Layer 3 of a small transformer language model trained on English Wikipedia (8 layers, counted from 0, width 96).
A neuron adds its activation times its output weights to the MLP's output. To switch it off is to set its activation to zero at one token and run the rest of the model.
A neuron's activation on a vector x is GELU(gate . x) times (in . x), where the dot is the dot product.

Input weights of the MLP neurons that the questions are about. A number n stands for (n - 500) times 0.0013.
n124 gate: 452 693 333 414 589 612 382 576 739 377 220 651 563 553 596 607 686 440 481 417 575 496 434 512 558 439 651 440 617 461 844 547 380 535 379 464 469 570 606 572 544 31 413 556 558 378 576 481 441 500 631 468 238 631 877 485 455 520 337 522 675 559 418 383 696 381 639 512 546 465 423 574 500 694 496 740 512 533 551 601 465 515 396 612 675 583 422 263 412 657 532 508 649 508 295 477
n166 gate: 554 236 398 493 402 679 654 587 556 598 223 500 657 417 429 497 608 393 699 462 319 503 658 333 447 472 459 551 397 750 561 680 462 382 459 387 475 504 579 551 511 587 467 363 542 510 591 525 436 647 447 511 315 647 620 531 412 558 440 592 542 468 681 618 386 591 500 379 408 421 566 525 638 296 575 510 236 174 353 578 638 594 463 380 432 644 440 318 486 556 611 404 584 590 529 767
n192 gate: 496 576 302 475 345 417 342 504 482 486 586 569 474 255 635 532 411 663 518 507 437 546 673 627 173 621 592 583 595 529 736 559 367 334 596 473 536 383 563 481 286 368 708 482 511 403 389 536 449 544 583 673 574 421 433 374 521 574 536 591 521 852 580 365 482 352 563 405 380 762 637 672 638 406 382 386 412 352 496 675 569 379 538 641 409 458 296 710 443 637 268 595 546 521 515 405
n300 gate: 642 809 429 475 464 519 537 735 580 218 470 485 504 304 486 345 547 496 457 472 620 422 476 567 608 267 404 451 500 312 536 493 595 555 447 596 500 691 411 504 413 554 396 694 402 680 698 529 438 467 877 515 532 421 475 576 507 769 471 370 643 362 438 511 537 514 305 507 584 496 442 621 562 633 515 644 397 625 707 353 409 554 560 453 507 260 689 332 471 572 580 580 324 532 281 500
n356 gate: 465 641 448 441 550 559 517 355 362 574 507 432 613 609 477 473 401 479 647 516 590 872 484 455 543 261 596 622 357 612 346 624 572 592 698 373 412 527 668 483 374 400 649 536 523 477 543 574 558 661 419 595 412 463 526 637 565 673 510 575 606 400 551 738 398 316 580 613 567 339 440 541 639 513 624 640 323 514 548 432 469 424 210 497 279 582 618 569 394 503 518 479 387 533 417 343
n124 in: 374 341 601 440 547 631 305 791 421 507 664 417 456 702 621 597 607 319 744 395 377 518 624 734 496 482 390 485 493 420 504 367 441 401 511 483 544 383 692 646 515 532 422 409 529 539 468 349 653 566 500 620 391 461 620 690 524 463 427 511 368 385 460 387 449 496 537 485 554 382 636 559 620 507 305 786 416 698 383 413 576 525 665 702 445 370 523 772 400 400 727 783 357 578 526 461
n166 in: 317 425 504 441 561 615 569 535 664 670 448 428 471 377 493 542 626 601 376 493 467 503 609 584 372 528 455 422 360 699 322 722 780 522 563 336 719 489 657 407 430 398 881 469 518 486 556 599 399 435 479 214 407 479 517 539 469 324 478 528 634 548 493 550 496 678 489 507 593 638 571 720 579 555 453 493 670 588 648 522 536 655 304 607 216 490 314 738 570 560 728 422 532 472 467 517
n192 in: 420 299 569 467 593 404 352 551 530 430 431 608 560 445 643 670 614 531 674 406 561 525 472 607 718 309 507 616 286 413 334 340 295 591 576 559 515 718 667 515 504 673 378 536 444 378 250 218 489 538 481 380 630 618 395 500 722 504 613 525 621 283 339 605 288 519 523 530 541 561 714 504 444 328 508 559 259 540 474 470 744 368 593 411 564 370 354 384 426 345 621 496 272 340 542 478
n300 in: 441 416 627 563 550 425 375 398 519 470 365 523 449 240 305 287 519 696 405 396 595 406 676 496 580 806 410 432 334 519 654 449 289 531 609 536 585 411 516 408 377 621 331 452 576 492 447 523 496 445 469 360 470 470 194 633 603 457 712 571 470 421 581 577 601 721 362 516 450 598 378 597 369 674 609 462 395 364 539 481 523 530 738 615 496 317 557 455 682 443 295 408 852 189 688 627
n356 in: 504 565 541 486 278 426 606 475 572 425 485 334 646 740 386 685 486 459 471 521 238 447 479 408 307 557 518 399 707 460 484 45 490 445 518 514 605 304 474 575 440 603 614 538 432 518 553 489 398 730 536 560 503 511 444 578 382 356 536 545 429 393 417 279 664 575 370 544 687 661 625 456 583 590 504 589 238 237 380 768 641 652 437 375 489 573 519 481 543 350 534 632 496 377 460 483

Output weights of the MLP neurons that the questions are about. A number n stands for (n - 500) times 0.00072.
n124: 460 347 380 821 475 360 461 358 429 602 463 614 456 532 561 386 685 484 434 415 577 301 527 473 566 403 454 694 275 535 558 564 638 371 294 685 558 323 663 332 333 480 463 247 732 420 461 722 630 372 255 504 465 619 535 419 357 445 557 361 695 488 589 670 368 492 327 516 523 789 417 460 591 374 365 234 589 682 449 579 439 620 571 583 537 397 618 370 659 602 243 351 566 763 597 600
n166: 718 472 546 509 663 500 362 351 270 446 613 646 430 366 397 504 488 617 314 451 374 523 559 599 500 437 720 472 574 452 669 378 496 673 563 459 133 58 370 548 342 513 163 373 263 562 400 468 442 492 348 397 646 605 368 401 366 649 562 314 301 276 566 530 508 424 635 748 361 352 411 492 577 333 618 289 508 270 361 605 613 389 528 496 593 465 512 508 512 408 445 685 647 634 537 300
n192: 519 761 508 563 465 688 500 540 477 453 504 508 400 436 665 242 452 639 478 788 460 620 598 588 253 559 461 334 550 474 575 284 448 462 364 573 582 457 296 426 511 387 480 355 445 531 597 643 396 679 473 681 500 349 291 458 391 470 415 443 574 743 562 472 663 496 614 235 485 634 470 615 364 525 555 374 496 447 537 515 251 688 602 681 761 540 798 582 541 664 525 687 585 368 316 576
n300: 325 811 461 418 365 387 536 605 586 754 407 312 633 642 717 626 533 407 584 601 347 251 471 460 391 394 825 347 625 617 340 583 834 417 478 364 442 461 646 408 485 388 539 496 460 633 673 515 416 545 492 390 431 433 663 538 556 448 588 481 328 477 389 368 500 474 492 571 555 515 361 420 530 273 398 507 504 735 588 485 273 599 500 392 484 364 535 437 515 622 680 500 463 566 210 451
n356: 620 344 591 618 564 622 443 456 521 607 448 432 145 363 597 245 459 579 358 604 431 656 464 447 547 427 639 447 487 496 483 655 310 504 553 786 331 340 808 533 429 599 651 487 346 420 656 575 627 571 441 516 593 492 599 669 587 334 547 666 977 462 611 660 313 401 357 554 431 382 471 563 662 124 423 435 504 388 386 479 427 585 375 695 365 552 577 603 537 496 183 466 683 654 589 663

Each question names a token from some text and the token that comes next. It shows the vector x that enters the MLP there. A number n stands for (n - 500) times 0.0099.

Then comes g, the gradient of the next token's log-probability with respect to the MLP's output, scaled to length 1. A neuron's effect is roughly proportional to its activation times (output weights . g). A number n stands for (n - 500) times 0.001.

"),", then "\""
x: 770 326 445 597 445 502 449 558 564 352 203 563 508 646 605 522 339 522 362 363 356 632 520 656 671 497 302 421 367 588 409 544 529 452 569 412 449 628 325 533 513 663 412 669 557 526 563 582 462 566 550 772 589 512 588 541 462 522 418 336 375 681 506 489 570 542 388 555 112 390 443 257 539 451 347 579 549 415 387 435 443 532 484 438 456 585 492 636 488 750 343 489 381 488 657 590
g: 387 610 536 349 496 631 397 383 429 473 323 536 461 609 510 542 187 423 530 437 440 481 570 391 515 360 485 509 336 406 385 589 648 410 348 544 573 530 608 395 733 442 654 454 477 503 569 281 399 508 525 534 452 698 535 418 390 542 601 262 592 507 389 607 343 479 494 550 592 528 493 469 388 369 423 461 510 472 415 348 382 484 626 535 682 539 528 519 633 605 484 395 503 485 308 438
Switching off which neuron hurts the next token most? n166

"h", then "d"
x: 391 416 595 536 597 587 454 691 461 185 546 441 451 593 562 534 382 539 513 477 673 357 481 551 418 540 640 692 511 535 285 732 495 749 484 200 479 551 238 601 604 333 516 641 585 549 376 511 445 495 479 694 501 447 430 619 476 532 458 355 371 345 453 394 663 668 444 424 561 475 460 532 474 388 429 509 333 392 452 379 544 557 623 433 460 388 406 528 509 359 692 509 510 525 443 545
g: 403 509 307 364 681 524 380 517 490 364 390 355 451 635 669 660 329 444 596 326 387 707 496 697 424 498 605 514 496 418 529 433 560 452 535 480 684 403 553 379 486 530 372 543 717 466 603 450 324 401 566 513 639 387 509 484 558 716 542 484 394 559 376 310 547 416 541 648 582 453 498 582 528 599 462 505 711 419 445 466 389 607 447 469 472 437 540 407 511 567 527 465 614 469 380 337
Which neuron, switched off, raises the next token's probability most? n300

"n", then "ual"
x: 535 568 593 487 814 493 316 512 549 241 316 608 584 653 492 482 440 631 442 280 454 330 376 657 614 546 588 634 442 547 363 574 500 581 546 328 625 480 354 667 649 580 497 625 431 447 608 389 509 513 454 749 581 384 634 632 482 523 531 649 443 661 521 671 587 433 445 579 637 574 472 364 589 558 292 382 577 376 461 390 496 464 488 386 263 530 451 647 652 480 693 697 430 559 444 534
g: 555 539 587 604 359 548 440 555 353 537 618 543 658 477 596 497 450 508 634 514 464 477 580 710 396 727 464 600 582 663 431 409 478 561 604 525 432 680 486 399 396 669 398 494 546 486 597 605 420 608 612 548 564 233 463 407 576 481 572 366 490 349 446 446 466 318 513 415 612 572 448 244 354 507 504 232 476 491 584 434 561 743 476 523 440 545 477 588 475 401 553 534 444 436 307 487
Which neuron, switched off, raises the next token's probability most? n300

"f", then "end"
x: 629 531 772 443 662 523 382 592 509 327 365 532 509 559 560 488 580 514 404 585 474 338 286 448 403 536 690 726 400 665 382 577 399 596 408 575 676 498 348 658 455 462 499 561 460 367 428 691 450 539 332 519 651 452 524 438 574 643 436 545 466 643 310 562 629 552 325 621 542 442 285 536 668 541 458 629 382 108 475 420 441 523 438 501 493 637 345 507 693 581 442 523 300 507 382 445
g: 504 437 639 488 539 510 434 342 450 545 673 386 493 435 580 686 548 466 623 447 499 462 498 544 522 444 565 428 691 503 395 528 553 494 582 495 468 358 439 522 410 488 444 475 556 653 566 453 599 559 515 527 440 438 436 437 417 512 195 865 574 627 572 218 549 605 490 199 508 300 502 345 486 565 529 653 408 573 525 405 439 559 414 439 609 448 318 469 526 530 465 456 526 433 451 369
Switching off which neuron hurts the next token most? n124

"c", then "ed"
x: 542 543 285 546 475 540 282 529 425 340 523 512 586 617 609 503 452 671 537 523 563 400 444 609 468 735 643 564 486 429 432 785 363 729 476 561 697 488 231 608 580 398 550 450 298 507 620 411 386 540 525 559 405 520 594 654 468 498 647 561 450 466 441 630 669 489 365 529 519 513 533 511 567 444 274 563 254 440 561 386 539 370 613 446 692 538 445 583 595 555 580 423 410 333 435 482
g: 523 459 486 590 405 433 558 656 524 448 441 207 462 536 217 656 555 366 423 568 561 596 365 577 580 419 620 585 379 592 440 426 665 596 525 530 397 446 572 556 502 572 434 280 638 407 575 388 250 579 455 505 503 400 482 433 390 547 534 675 491 493 523 581 427 473 542 516 491 570 464 325 680 603 391 576 488 402 534 595 364 549 424 460 491 633 438 407 539 420 609 702 743 425 537 502
Which neuron, switched off, raises the next token's probability most? n192

" D", then "\n"
x: 380 197 657 373 424 711 417 492 476 656 347 536 729 584 359 555 584 500 715 543 473 571 446 597 356 511 329 537 600 372 423 600 423 562 447 482 449 646 310 607 602 554 666 561 579 571 479 590 431 211 457 720 603 375 565 561 484 575 485 551 421 519 458 537 663 699 370 531 195 649 422 447 455 385 345 466 382 554 358 428 635 556 568 629 602 577 441 683 527 284 561 358 507 463 485 479
g: 560 398 396 662 619 568 541 598 400 595 432 582 546 445 366 653 615 583 356 429 592 440 448 544 531 509 461 552 518 352 456 500 563 556 598 554 297 386 621 542 518 854 397 429 480 469 360 551 636 650 452 566 530 470 463 457 648 597 344 153 460 504 482 354 405 566 516 446 405 448 485 420 534 429 617 442 444 530 461 442 576 652 496 487 475 474 241 482 490 536 509 499 413 450 741 410
Switching off which neuron hurts the next token most? n166

"t", then " to"
x: 671 463 471 599 608 510 352 524 440 549 303 446 545 614 460 513 536 524 324 439 513 381 355 574 579 651 424 656 495 581 399 736 537 511 467 644 735 425 268 516 508 470 588 605 411 497 649 589 511 528 386 765 537 300 658 571 351 486 526 505 291 544 434 652 529 627 605 656 503 628 523 582 434 427 359 591 408 180 539 364 551 526 575 363 464 542 404 575 499 371 716 732 459 556 510 595
g: 487 719 451 416 666 611 597 504 675 512 631 485 412 407 540 448 524 513 675 588 552 506 270 617 429 585 539 513 837 554 627 420 463 484 409 462 522 188 555 491 459 568 352 523 468 608 637 519 391 579 476 389 609 394 543 587 316 533 517 558 448 321 627 627 613 596 640 610 457 543 516 363 570 404 517 364 500 464 506 593 520 530 435 466 337 388 437 596 429 552 481 619 368 497 563 522
Switching off which neuron hurts the next token most? n166

"9", then ")"
x: 776 455 557 300 541 522 421 584 461 584 420 487 781 483 453 427 424 573 456 460 513 431 356 546 303 452 551 691 758 608 464 539 586 618 634 233 594 692 375 406 521 583 376 546 454 537 482 676 394 336 564 795 521 458 581 509 429 557 696 339 502 590 482 598 709 426 240 368 359 584 296 438 527 448 381 570 449 389 483 406 644 571 504 605 446 512 291 559 648 577 527 562 408 362 649 525
g: 583 459 453 524 582 328 509 418 457 531 570 493 363 504 438 644 394 490 239 427 313 586 532 394 326 450 448 510 484 444 414 427 517 539 520 485 639 275 500 681 560 302 606 563 415 619 565 642 442 532 528 745 467 526 497 358 643 554 414 540 681 421 487 409 440 458 550 313 682 522 531 650 589 407 460 486 494 558 481 619 492 354 597 548 769 521 538 552 564 538 441 546 409 411 732 495
Which neuron, switched off, raises the next token's probability most? n192

"ang", then "ing"
x: 450 439 399 598 591 560 363 621 537 494 360 524 451 451 581 530 412 647 347 399 454 423 389 463 403 588 499 700 570 566 301 654 455 702 680 163 721 553 373 417 605 350 520 561 383 277 529 538 543 514 402 601 655 526 565 296 317 488 685 686 291 565 576 441 749 517 339 579 447 535 515 625 435 407 404 499 586 410 467 470 476 381 655 466 572 498 383 399 756 520 619 456 486 643 536 464
g: 490 448 429 445 516 449 610 634 551 542 409 366 605 616 376 588 448 478 551 529 564 306 508 544 416 520 468 447 540 539 432 457 592 468 585 547 407 537 547 389 440 681 705 529 301 542 543 388 505 608 540 444 584 660 607 578 809 289 467 478 595 480 421 489 491 469 551 401 533 533 435 515 311 532 507 539 502 482 616 453 259 158 493 471 481 511 346 398 582 413 522 388 245 576 435 369
Switching off which neuron hurts the next token most? n192

"os", then "er"
x: 733 581 725 577 637 374 341 506 530 340 490 374 515 364 553 345 523 486 533 421 510 536 354 627 488 511 597 504 533 556 416 823 408 594 558 442 400 599 314 477 590 589 465 267 514 603 512 770 523 405 395 604 679 441 742 528 575 450 528 412 442 379 293 395 674 523 285 592 492 447 409 521 546 581 391 541 517 213 388 593 411 481 544 471 648 488 232 487 668 490 537 621 427 463 365 597
g: 459 426 610 607 522 540 471 469 586 540 516 370 458 633 646 307 591 625 736 540 344 389 526 545 396 507 639 554 661 584 336 382 446 481 465 449 433 449 554 552 439 552 566 356 461 384 551 634 445 383 589 518 487 308 426 583 626 516 454 378 438 536 443 623 581 310 575 271 660 521 580 543 568 493 518 398 514 601 608 425 808 586 466 493 609 359 574 563 641 580 474 637 572 464 336 620
Switching off which neuron hurts the next token most? n300

"n", then "an"
x: 241 512 633 607 725 573 292 536 544 464 543 618 459 576 378 470 395 525 621 432 544 227 509 586 502 508 559 630 521 609 272 547 459 581 552 62 630 401 427 659 593 562 453 608 431 489 533 495 618 584 261 590 566 400 674 712 410 587 513 619 460 642 458 618 521 415 446 509 489 563 525 492 593 628 289 381 556 267 439 292 466 410 600 443 414 518 360 525 437 475 675 485 395 550 464 534
g: 528 495 510 608 485 553 542 885 440 626 617 447 631 553 486 484 468 560 583 512 640 526 516 479 567 700 585 519 568 424 491 575 496 441 580 413 638 630 479 653 713 388 491 510 501 369 726 493 263 540 445 442 633 672 548 383 404 596 673 410 516 478 667 528 678 575 635 666 571 431 453 460 639 465 497 550 599 501 402 428 498 565 501 487 480 507 590 579 458 599 419 565 303 481 312 504
Switching off which neuron hurts the next token most? n356

" group", then "s"
x: 688 704 691 501 590 394 441 563 518 434 448 355 671 628 344 468 449 550 499 432 443 585 542 540 632 656 252 641 449 521 397 572 422 504 598 407 536 444 299 657 684 656 387 431 360 417 537 542 627 501 489 807 554 362 486 501 637 492 489 531 433 528 537 634 750 635 251 452 433 373 547 420 618 461 391 458 398 308 435 430 538 413 494 450 621 618 360 565 539 474 617 592 435 365 773 600
g: 566 578 436 285 616 391 593 665 472 541 473 522 493 706 480 427 626 328 591 448 443 450 539 497 564 455 503 519 486 523 637 562 160 495 556 507 766 607 559 458 517 620 630 581 522 386 527 466 429 478 376 627 516 372 587 286 504 533 520 481 469 562 507 346 589 371 511 624 485 672 521 278 393 394 394 594 527 587 422 454 379 289 507 504 531 590 338 478 388 427 608 367 472 598 462 544
Switching off which neuron hurts the next token most? n166